Layer 12 of a small transformer language model trained on English Wikipedia (17 layers, counted from 0, width 64).
A neuron's activation on a vector x is SiLU(gate . x) times (in . x), where the dot is the dot product.
The model reads these tokens: "ity" " ag" "enc" "y" "," " the" " G" "overnment" " Comm" "un" "ic" "ations" " He" "ad" "qu" "ar" "ters" " (" "G" "C" "H" "Q"

The vector x that enters this layer's MLP at each token. A number n stands for (n - 500) times 0.012.
0 "ity": 351 574 429 527 470 480 544 537 560 548 445 598 456 419 651 928 385 545 584 425 527 407 479 252 481 706 530 289 466 522 498 527 628 452 361 532 689 487 476 722 548 568 239 357 573 683 515 601 687 622 468 655 475 533 423 530 419 477 580 451 624 548 482 497
1 " ag": 558 581 346 516 435 451 563 685 508 559 534 362 340 493 812 813 453 475 658 440 459 503 600 279 463 524 545 241 460 798 434 560 720 488 487 518 683 675 536 707 750 742 542 596 494 642 528 557 556 632 717 567 495 653 427 327 276 488 525 477 556 548 566 610
2 "enc": 434 532 445 518 348 523 642 786 523 478 479 303 539 418 647 766 350 621 661 374 387 521 393 422 419 623 580 266 480 583 728 601 678 536 405 667 671 658 526 607 588 784 598 606 486 509 688 537 675 473 345 609 578 693 383 446 509 349 599 672 747 573 619 681
3 "y": 398 492 452 446 510 517 556 434 688 529 403 508 530 406 560 857 356 600 550 479 500 455 527 323 605 627 511 333 527 513 624 533 618 506 400 510 578 462 404 564 536 485 175 287 600 664 581 577 768 560 480 707 392 360 455 430 516 525 705 322 711 557 485 446
4 ",": 346 592 337 563 500 549 472 457 593 750 376 595 597 487 601 838 593 563 577 461 430 512 414 315 442 570 530 286 494 554 270 647 665 373 504 508 666 499 487 615 658 557 177 503 493 711 475 497 721 601 378 621 412 486 358 570 534 530 530 384 579 554 586 436
5 " the": 340 682 454 531 499 610 466 646 482 553 476 752 510 269 560 796 433 424 453 474 523 547 563 344 510 399 658 333 646 659 326 561 590 406 440 465 558 454 555 720 508 806 240 386 561 758 532 554 699 557 432 453 446 605 497 459 552 514 417 511 453 497 487 375
6 " G": 589 636 326 516 498 526 488 732 588 600 597 596 389 542 602 857 528 513 616 267 651 257 467 526 330 407 383 410 545 567 273 424 525 472 479 510 738 532 502 712 608 730 607 441 508 594 513 635 563 466 561 548 414 415 494 312 360 440 325 408 407 645 361 577
7 "overnment": 410 490 267 567 402 460 636 533 742 459 523 629 353 431 531 769 420 466 451 557 602 326 555 526 515 740 327 431 441 412 692 406 385 444 498 547 484 291 573 716 456 613 447 407 604 721 481 651 768 562 286 502 405 541 560 249 430 360 670 380 620 608 528 364
8 " Comm": 549 445 204 438 331 448 582 611 265 626 421 446 324 513 653 773 416 526 713 679 593 375 495 260 510 371 553 373 577 489 484 505 671 616 413 555 646 698 692 681 428 710 522 356 530 742 253 593 481 616 551 552 551 451 420 695 408 403 580 734 389 602 393 635
9 "un": 443 627 501 458 571 350 628 611 437 559 345 507 44 460 621 512 506 569 579 418 550 320 663 397 441 558 511 426 534 645 734 332 680 613 450 720 786 473 484 633 243 487 510 390 522 558 315 671 661 603 283 577 314 540 478 377 601 401 764 442 544 514 569 547
10 "ic": 720 829 690 547 249 686 731 595 357 520 572 346 289 428 727 693 481 567 635 328 609 470 343 466 461 531 667 473 530 647 410 563 615 525 453 689 494 405 326 459 481 383 469 414 608 632 770 546 556 597 381 297 297 476 394 716 533 421 733 600 645 702 467 611
11 "ations": 526 455 302 644 539 466 591 522 668 511 583 447 382 562 600 766 457 658 471 586 702 411 530 377 428 699 464 330 458 376 625 480 560 356 420 605 546 323 392 680 445 608 223 368 664 657 479 697 727 697 367 599 354 457 531 478 403 547 591 378 688 510 481 463
12 " He": 328 344 522 488 510 412 618 749 485 662 333 542 433 300 561 771 636 523 681 509 616 496 503 537 515 745 335 256 607 658 166 419 627 468 540 446 502 610 484 833 411 438 432 578 469 575 446 755 586 587 506 519 367 410 510 507 407 270 574 650 534 468 384 537
13 "ad": 434 392 496 401 431 384 367 545 328 229 594 334 480 553 553 712 530 367 541 677 708 476 340 465 410 411 464 238 500 729 427 453 567 251 335 610 544 312 451 653 466 516 489 245 451 677 489 624 595 595 404 644 564 341 435 662 409 518 799 501 538 807 516 711
14 "qu": 353 396 601 397 231 508 647 609 439 666 444 341 312 431 542 573 346 586 837 508 586 516 285 383 656 586 731 425 329 678 473 428 418 706 275 517 309 653 464 586 550 581 512 789 403 569 550 608 499 546 306 400 456 412 188 397 392 205 533 526 472 560 237 404
15 "ar": 537 443 726 360 489 344 605 402 289 495 434 338 227 451 629 671 553 496 610 568 543 437 562 530 469 500 668 348 369 592 454 293 670 706 197 795 653 409 419 533 340 665 481 445 461 606 676 507 593 572 274 593 173 423 425 811 461 527 573 304 603 618 582 551
16 "ters": 472 499 319 580 599 489 553 420 572 490 535 331 548 534 671 755 447 570 562 464 598 422 381 458 481 682 581 343 483 401 567 479 542 283 396 579 579 402 325 697 350 501 223 331 584 633 514 718 795 656 490 640 359 480 655 574 394 577 672 479 706 471 502 503
17 " (": 496 848 283 482 602 370 430 616 567 616 382 721 485 577 737 754 411 668 558 380 502 636 489 336 676 501 496 360 522 730 425 543 470 377 295 436 605 565 490 573 626 605 341 423 540 764 411 653 508 684 487 550 475 334 384 663 254 514 512 596 421 478 515 288
18 "G": 568 621 320 573 493 507 280 652 478 634 652 700 376 467 684 832 371 603 588 202 638 323 512 527 375 424 393 380 473 659 361 332 576 530 452 719 689 597 431 537 591 762 559 425 418 624 521 642 470 406 585 528 457 423 429 351 381 489 307 369 414 587 349 592
19 "C": 511 507 338 520 443 503 601 571 646 630 670 718 604 334 881 592 298 556 569 396 542 310 458 686 413 594 324 465 455 400 643 513 351 477 669 476 414 341 593 361 559 587 619 261 545 691 611 671 580 435 598 410 519 395 238 595 450 360 320 548 500 800 418 569
20 "H": 422 441 248 421 486 465 556 484 516 749 531 560 717 371 741 704 415 530 421 279 725 274 607 645 543 611 322 336 489 533 572 528 375 575 545 405 572 386 551 321 483 438 547 423 543 766 503 767 559 593 467 274 541 573 488 603 283 494 350 453 295 579 351 587
21 "Q": 344 521 217 404 686 368 482 430 545 764 634 476 616 345 615 690 278 502 482 465 594 302 538 762 391 490 395 476 383 450 670 434 561 250 242 547 457 223 586 350 487 458 454 477 594 735 541 659 598 643 428 491 487 449 340 656 326 542 576 471 337 459 348 552

Each question shows the input weights of one neuron of the MLP. A number n stands for (n - 500) times 0.0016.

n3 gate: 425 681 436 598 625 547 576 374 504 211 307 703 405 190 398 456 448 503 627 630 413 597 573 494 718 556 640 526 405 393 484 419 438 407 750 418 540 333 357 479 528 618 619 616 608 532 506 530 491 471 628 567 438 515 573 508 485 280 423 580 484 714 500 581
n3 in: 435 469 348 582 455 226 585 566 392 316 446 579 429 461 369 530 480 551 495 250 373 545 604 315 566 622 646 299 542 360 327 446 537 386 753 436 517 633 488 536 322 555 420 404 764 534 465 583 392 701 586 453 536 599 683 543 614 561 608 662 270 557 453 567
On which token does it fire most, and how strongly? 5 " the", at about 5.1

n41 gate: 717 660 371 411 518 482 467 347 471 436 491 377 665 533 485 425 312 702 405 661 479 342 578 398 445 462 438 561 382 482 751 509 426 487 505 368 494 496 577 820 518 509 510 657 317 374 443 390 365 518 464 468 406 508 594 430 480 601 413 376 505 392 488 597
n41 in: 553 456 340 654 702 462 682 483 375 645 606 550 410 448 439 472 640 490 390 656 314 522 582 319 548 496 453 455 513 527 535 456 654 465 422 614 619 435 612 329 451 599 468 407 493 489 660 610 505 248 608 411 411 368 422 663 470 436 401 281 309 435 634 581
It fires most on token 14 "qu"

n166 gate: 706 767 756 545 414 400 538 413 639 569 465 566 478 634 346 769 477 490 455 634 373 637 509 734 440 565 476 497 655 615 344 421 391 370 598 452 526 418 467 384 391 500 496 474 582 611 603 379 552 423 784 572 513 585 368 355 486 514 536 643 329 357 471 610
n166 in: 441 435 454 550 360 391 331 521 529 626 492 604 517 384 568 391 600 583 356 175 325 438 635 388 424 379 847 367 437 412 501 529 526 559 490 480 300 625 629 392 474 570 433 567 511 467 682 554 696 354 394 524 663 531 524 383 616 496 516 510 459 488 634 393
On which token does it fire most, and how strongly? 5 " the", at about 2.8

n152 gate: 483 500 558 564 411 424 475 566 590 397 648 572 392 411 533 623 711 505 542 525 439 596 474 556 478 505 645 258 436 537 513 642 465 523 367 499 509 551 492 415 484 544 435 461 279 402 736 416 503 328 738 563 289 347 697 249 439 351 692 471 463 436 530 601
n152 in: 573 467 427 517 676 530 655 501 412 583 468 275 783 324 527 488 475 365 495 604 543 705 762 475 363 439 355 530 471 489 569 558 472 558 359 552 687 442 684 421 546 398 482 776 459 480 579 406 731 436 413 550 567 499 543 417 472 607 364 478 470 631 410 691
It fires most on token 2 "enc"

n96 gate: 474 410 361 531 624 770 573 514 574 518 604 377 504 313 471 461 475 626 521 701 466 575 577 477 653 418 396 424 435 643 400 464 609 304 585 476 410 440 596 405 678 539 674 408 483 259 274 512 649 344 385 548 565 371 446 573 541 686 586 364 533 502 549 506
n96 in: 565 312 661 499 507 650 534 495 763 417 713 427 467 511 639 555 498 536 716 413 539 553 686 453 709 470 500 447 584 571 502 708 290 464 397 663 410 421 446 464 344 567 401 417 346 413 388 390 554 514 557 639 618 311 500 463 404 529 477 536 454 377 644 336
It fires most on token 3 "y"

n55 gate: 608 582 393 429 499 413 548 383 394 577 481 432 448 407 460 537 455 533 475 466 844 403 556 408 398 492 609 473 350 553 455 564 357 663 796 317 258 418 581 462 542 475 571 546 530 352 478 626 276 576 521 562 482 625 598 621 876 285 445 445 363 369 347 473
n55 in: 403 453 456 514 515 508 517 485 624 342 496 310 580 566 466 522 391 449 652 438 602 490 671 603 457 319 353 612 557 650 376 614 607 671 423 300 580 475 425 543 766 716 602 404 363 377 572 568 528 605 286 280 698 495 515 611 483 505 633 457 437 545 615 739
On which token does it fire most, and how strongly? 20 "H", at about 5.9

n147 gate: 525 493 572 455 708 541 591 376 606 531 431 331 303 498 547 506 585 549 488 397 586 572 516 637 419 97 454 497 461 464 465 469 420 635 383 538 449 576 546 446 329 426 400 485 630 428 598 354 462 516 599 433 444 716 632 599 693 462 515 464 757 195 419 436
n147 in: 572 706 430 463 484 689 625 550 721 537 575 631 484 408 311 422 674 321 694 480 489 515 502 586 418 344 723 270 503 336 683 529 539 517 670 283 608 510 431 514 532 446 485 489 567 514 737 538 436 647 563 353 513 461 704 688 618 380 608 408 555 682 471 460
It fires most on token 10 "ic"

n61 gate: 496 606 515 571 591 589 580 492 387 430 560 368 530 724 579 561 441 730 448 435 480 460 497 304 446 412 592 380 453 533 433 668 432 585 536 596 361 424 401 480 343 356 490 609 498 392 339 592 602 361 570 430 431 641 617 516 586 511 386 375 422 170 282 546
n61 in: 466 628 599 697 585 599 336 615 520 372 463 362 607 481 667 325 475 731 631 549 489 387 309 538 465 396 495 604 301 512 382 624 385 510 252 620 422 484 505 536 527 601 453 603 721 643 309 384 368 479 450 510 409 569 495 710 694 358 517 545 622 538 556 428
On which token does it fire most, and how strongly? 10 "ic", at about 2.6

n29 gate: 584 438 415 714 290 300 465 256 570 582 395 723 319 330 451 459 281 521 490 496 511 580 424 548 314 502 384 514 517 321 601 553 410 522 520 643 638 642 476 648 549 377 603 482 683 325 565 349 590 292 395 555 487 507 504 436 481 378 430 676 458 585 431 624
n29 in: 333 536 543 269 604 642 468 550 517 341 483 463 929 439 590 565 445 525 349 531 561 782 509 517 401 612 441 614 570 659 448 548 308 501 478 639 479 462 565 476 286 593 434 442 587 521 509 420 342 493 440 402 587 604 456 433 570 500 282 627 343 491 476 478
It fires most on token 19 "C"

n10 gate: 488 455 306 572 579 526 528 319 429 488 582 477 542 589 474 446 425 542 421 532 583 414 617 503 376 310 433 343 365 402 594 578 651 533 292 580 440 526 137 527 680 545 430 572 150 432 485 456 447 445 489 442 381 664 497 374 593 716 605 575 477 357 432 706
n10 in: 615 492 664 450 590 536 319 395 374 653 454 498 564 730 811 526 641 674 437 421 592 364 560 536 424 534 322 642 433 555 646 217 563 432 493 462 662 465 563 577 340 324 399 382 576 392 562 489 714 438 454 562 613 334 500 390 380 567 636 458 636 320 612 570
On which token does it fire most, and how strongly? 16 "ters", at about 5.3

n25 gate: 577 668 550 610 425 360 490 499 591 209 422 327 323 561 743 428 567 515 458 529 372 498 291 455 504 487 637 515 640 421 583 650 528 279 523 540 434 654 376 622 293 553 434 679 432 538 502 468 350 421 675 273 689 698 461 377 466 574 538 667 482 495 477 569
n25 in: 572 804 446 654 445 458 612 541 404 660 632 422 291 216 476 399 440 421 742 600 463 572 539 600 406 539 423 526 380 532 484 395 430 498 404 465 412 325 485 309 622 658 528 590 715 626 586 571 418 422 546 543 331 392 404 422 437 863 299 464 725 615 594 439
It fires most on token 10 "ic"

n113 gate: 595 279 586 528 452 649 479 384 403 538 441 669 395 487 533 550 366 566 215 518 579 349 572 624 651 388 382 508 539 629 627 483 426 509 587 522 577 473 416 340 673 455 539 692 445 504 585 700 745 343 518 448 625 487 531 410 508 363 619 640 384 484 480 565
n113 in: 481 371 389 549 667 689 679 618 488 407 459 538 644 460 498 615 568 474 491 551 555 694 376 554 410 528 468 476 543 760 636 443 572 551 710 733 388 389 401 389 543 519 638 548 678 652 353 565 787 597 536 534 481 486 475 657 554 594 586 592 651 421 444 619
Its two highest activations, in order, are on tokens 20 "H", 19 "C"

n111 gate: 449 401 495 627 599 693 558 438 532 343 474 349 480 444 527 655 550 423 712 753 441 466 453 803 496 471 369 600 391 507 401 573 782 604 573 439 420 480 547 491 429 490 531 612 359 612 608 448 658 533 543 760 624 475 620 548 436 679 632 346 476 408 545 594
n111 in: 503 510 648 455 588 420 373 520 540 553 443 701 472 357 647 467 480 529 593 471 458 443 410 487 422 503 540 317 546 548 775 390 460 474 437 594 541 366 599 335 522 527 669 529 587 480 479 709 483 484 464 144 349 504 422 392 385 545 384 492 368 667 494 403
Its two highest activations, in order, are on tokens 21 "Q", 15 "ar"

n63 gate: 642 541 597 326 518 474 351 367 376 403 379 420 514 571 582 433 495 638 414 681 568 537 438 503 513 495 386 407 378 475 384 331 570 382 557 496 530 759 605 495 512 402 764 604 728 450 668 280 433 479 547 582 504 572 563 646 581 579 583 426 412 728 512 472
n63 in: 524 525 475 611 377 312 511 657 393 452 656 462 408 408 664 345 382 509 634 375 803 344 505 740 473 460 509 541 362 500 601 589 468 571 513 434 508 429 523 436 681 340 443 491 430 500 561 548 482 559 555 438 290 321 594 486 458 344 431 641 765 464 351 221
It fires most on token 15 "ar"

n18 gate: 474 379 622 582 481 549 294 305 306 522 401 574 412 501 398 600 437 543 443 392 421 578 795 550 404 455 459 375 584 430 457 139 614 581 584 403 488 318 454 434 490 517 401 395 358 398 356 478 354 678 571 429 574 508 603 326 317 362 546 747 480 567 532 638
n18 in: 535 519 413 475 452 514 460 565 739 405 684 510 477 590 410 587 494 580 580 563 644 572 660 457 520 538 557 609 501 297 472 416 372 717 500 617 597 464 391 699 365 419 457 306 573 568 618 557 633 648 319 706 421 440 495 647 674 357 463 315 680 575 400 513
It fires most on token 9 "un"

n118 gate: 523 301 455 440 466 366 429 563 615 618 511 352 489 654 574 526 677 451 420 440 364 532 552 637 498 551 654 437 475 632 621 704 520 529 515 495 408 140 541 535 660 697 574 356 572 430 514 616 331 744 578 534 366 605 705 569 612 463 510 581 346 383 456 525
n118 in: 188 552 615 492 333 435 451 569 488 656 434 564 348 363 302 339 362 590 591 553 453 378 493 258 566 626 636 644 553 507 435 400 400 526 533 522 526 570 402 601 239 661 421 612 632 537 689 624 588 487 438 419 357 412 477 466 556 499 630 401 511 316 386 537
It fires most on token 11 "ations"

n73 gate: 565 514 468 472 599 483 302 385 430 479 712 521 314 470 450 394 506 322 677 494 576 515 505 498 547 242 649 371 361 573 517 410 438 504 576 587 482 324 383 538 581 463 602 508 532 386 387 449 451 586 410 733 312 438 428 604 568 446 593 605 521 422 460 432
n73 in: 357 637 436 252 521 394 503 531 498 353 600 465 380 515 293 548 272 431 678 403 580 587 363 750 518 477 600 485 408 659 322 509 505 349 382 488 483 457 542 590 358 462 380 525 345 609 630 548 423 527 698 591 417 496 568 473 494 495 462 503 599 420 370 313
On which three tokens does it fire most, strongest first? 13 "ad", 15 "ar", 14 "qu"

n187 gate: 600 600 436 405 580 512 545 312 606 640 456 538 238 485 337 456 701 476 505 602 501 658 206 492 372 370 578 577 402 662 417 525 447 624 539 590 588 568 427 532 718 451 552 385 469 583 340 408 416 545 276 661 383 416 475 618 640 435 495 490 661 378 679 686
n187 in: 466 514 391 518 489 422 334 544 384 301 439 596 604 682 528 567 403 448 231 608 564 666 418 469 444 347 417 337 510 446 483 479 497 670 421 535 624 532 539 518 373 503 386 540 473 589 318 174 408 352 452 722 605 452 546 460 539 574 476 438 628 419 340 609
On which token does it fire most, and how strongly? 13 "ad", at about 2.8

n158 gate: 628 381 375 504 368 328 389 445 447 382 460 568 478 421 583 397 575 629 491 347 584 525 441 599 417 308 437 344 521 550 420 200 423 385 723 473 554 649 320 611 400 606 752 711 343 302 630 593 482 545 582 452 842 579 459 353 732 521 542 549 653 510 415 543
n158 in: 628 622 477 552 416 442 546 658 630 549 402 467 601 377 625 276 419 555 305 551 553 466 330 632 553 328 367 427 494 562 533 243 561 334 500 762 670 404 608 509 355 624 513 684 628 525 253 601 563 634 684 642 598 302 540 272 399 620 521 396 470 268 451 447
On which token does it fire most, and how strongly? 18 "G", at about 12

n2 gate: 726 303 423 437 417 581 413 521 524 483 523 650 655 273 532 544 315 575 332 585 389 461 650 550 582 668 434 528 512 531 481 332 415 480 726 441 657 615 649 578 368 474 542 557 454 414 353 536 592 411 444 511 333 529 524 434 591 282 443 409 584 526 460 490
n2 in: 505 465 516 467 530 586 309 564 353 333 514 579 276 421 698 439 635 424 360 418 359 243 682 646 513 611 494 463 525 708 468 398 427 575 722 458 566 658 605 499 465 286 535 351 233 454 507 552 416 397 588 654 449 630 414 530 348 548 672 486 482 419 599 504
It fires most on token 12 " He"

n50 gate: 269 404 378 459 712 241 346 515 448 415 459 685 418 706 528 328 493 573 614 534 516 766 520 467 540 539 439 573 546 547 499 603 437 429 449 475 567 565 418 546 326 510 480 348 431 526 460 642 380 504 570 593 538 520 783 507 488 271 594 559 398 520 738 640
n50 in: 660 520 342 463 457 477 362 692 644 552 576 487 403 520 487 564 519 683 353 456 573 592 383 407 443 506 361 664 574 676 637 789 444 577 601 473 436 444 665 494 388 550 336 517 401 567 437 244 679 520 455 411 308 426 470 442 552 604 640 697 493 460 648 682
Its two highest activations, in order, are on tokens 17 " (", 9 "un"

n161 gate: 518 552 430 348 448 553 481 475 587 380 527 607 559 424 515 413 586 575 630 672 595 497 549 528 558 499 393 463 478 485 440 509 819 382 474 393 313 306 442 407 680 756 691 408 613 59 465 604 557 429 428 580 450 486 600 486 650 626 467 552 475 546 456 370
n161 in: 415 419 631 433 469 427 424 428 544 529 282 391 442 583 527 394 530 476 401 511 411 444 345 542 544 334 473 767 618 259 630 506 575 489 279 612 794 439 570 775 548 697 629 362 570 649 551 530 123 482 548 441 484 355 659 638 474 392 500 533 468 625 545 643
On which token does it fire most, and how strongly? 4 ",", at about 0.83

n71 gate: 574 283 502 498 561 474 449 437 736 508 482 634 332 624 527 686 418 603 536 583 463 672 490 346 507 771 470 728 688 482 509 328 413 422 556 529 526 337 344 389 511 568 453 534 531 621 466 334 446 465 653 655 590 478 557 390 520 436 584 378 636 422 641 502
n71 in: 594 533 647 539 513 534 408 251 587 528 459 404 644 525 524 808 537 442 579 510 292 565 412 385 547 526 532 571 330 772 580 524 763 528 399 388 523 532 306 392 385 555 601 500 490 624 450 479 415 484 502 689 453 603 515 645 573 538 496 555 591 509 581 425
It fires most on token 3 "y"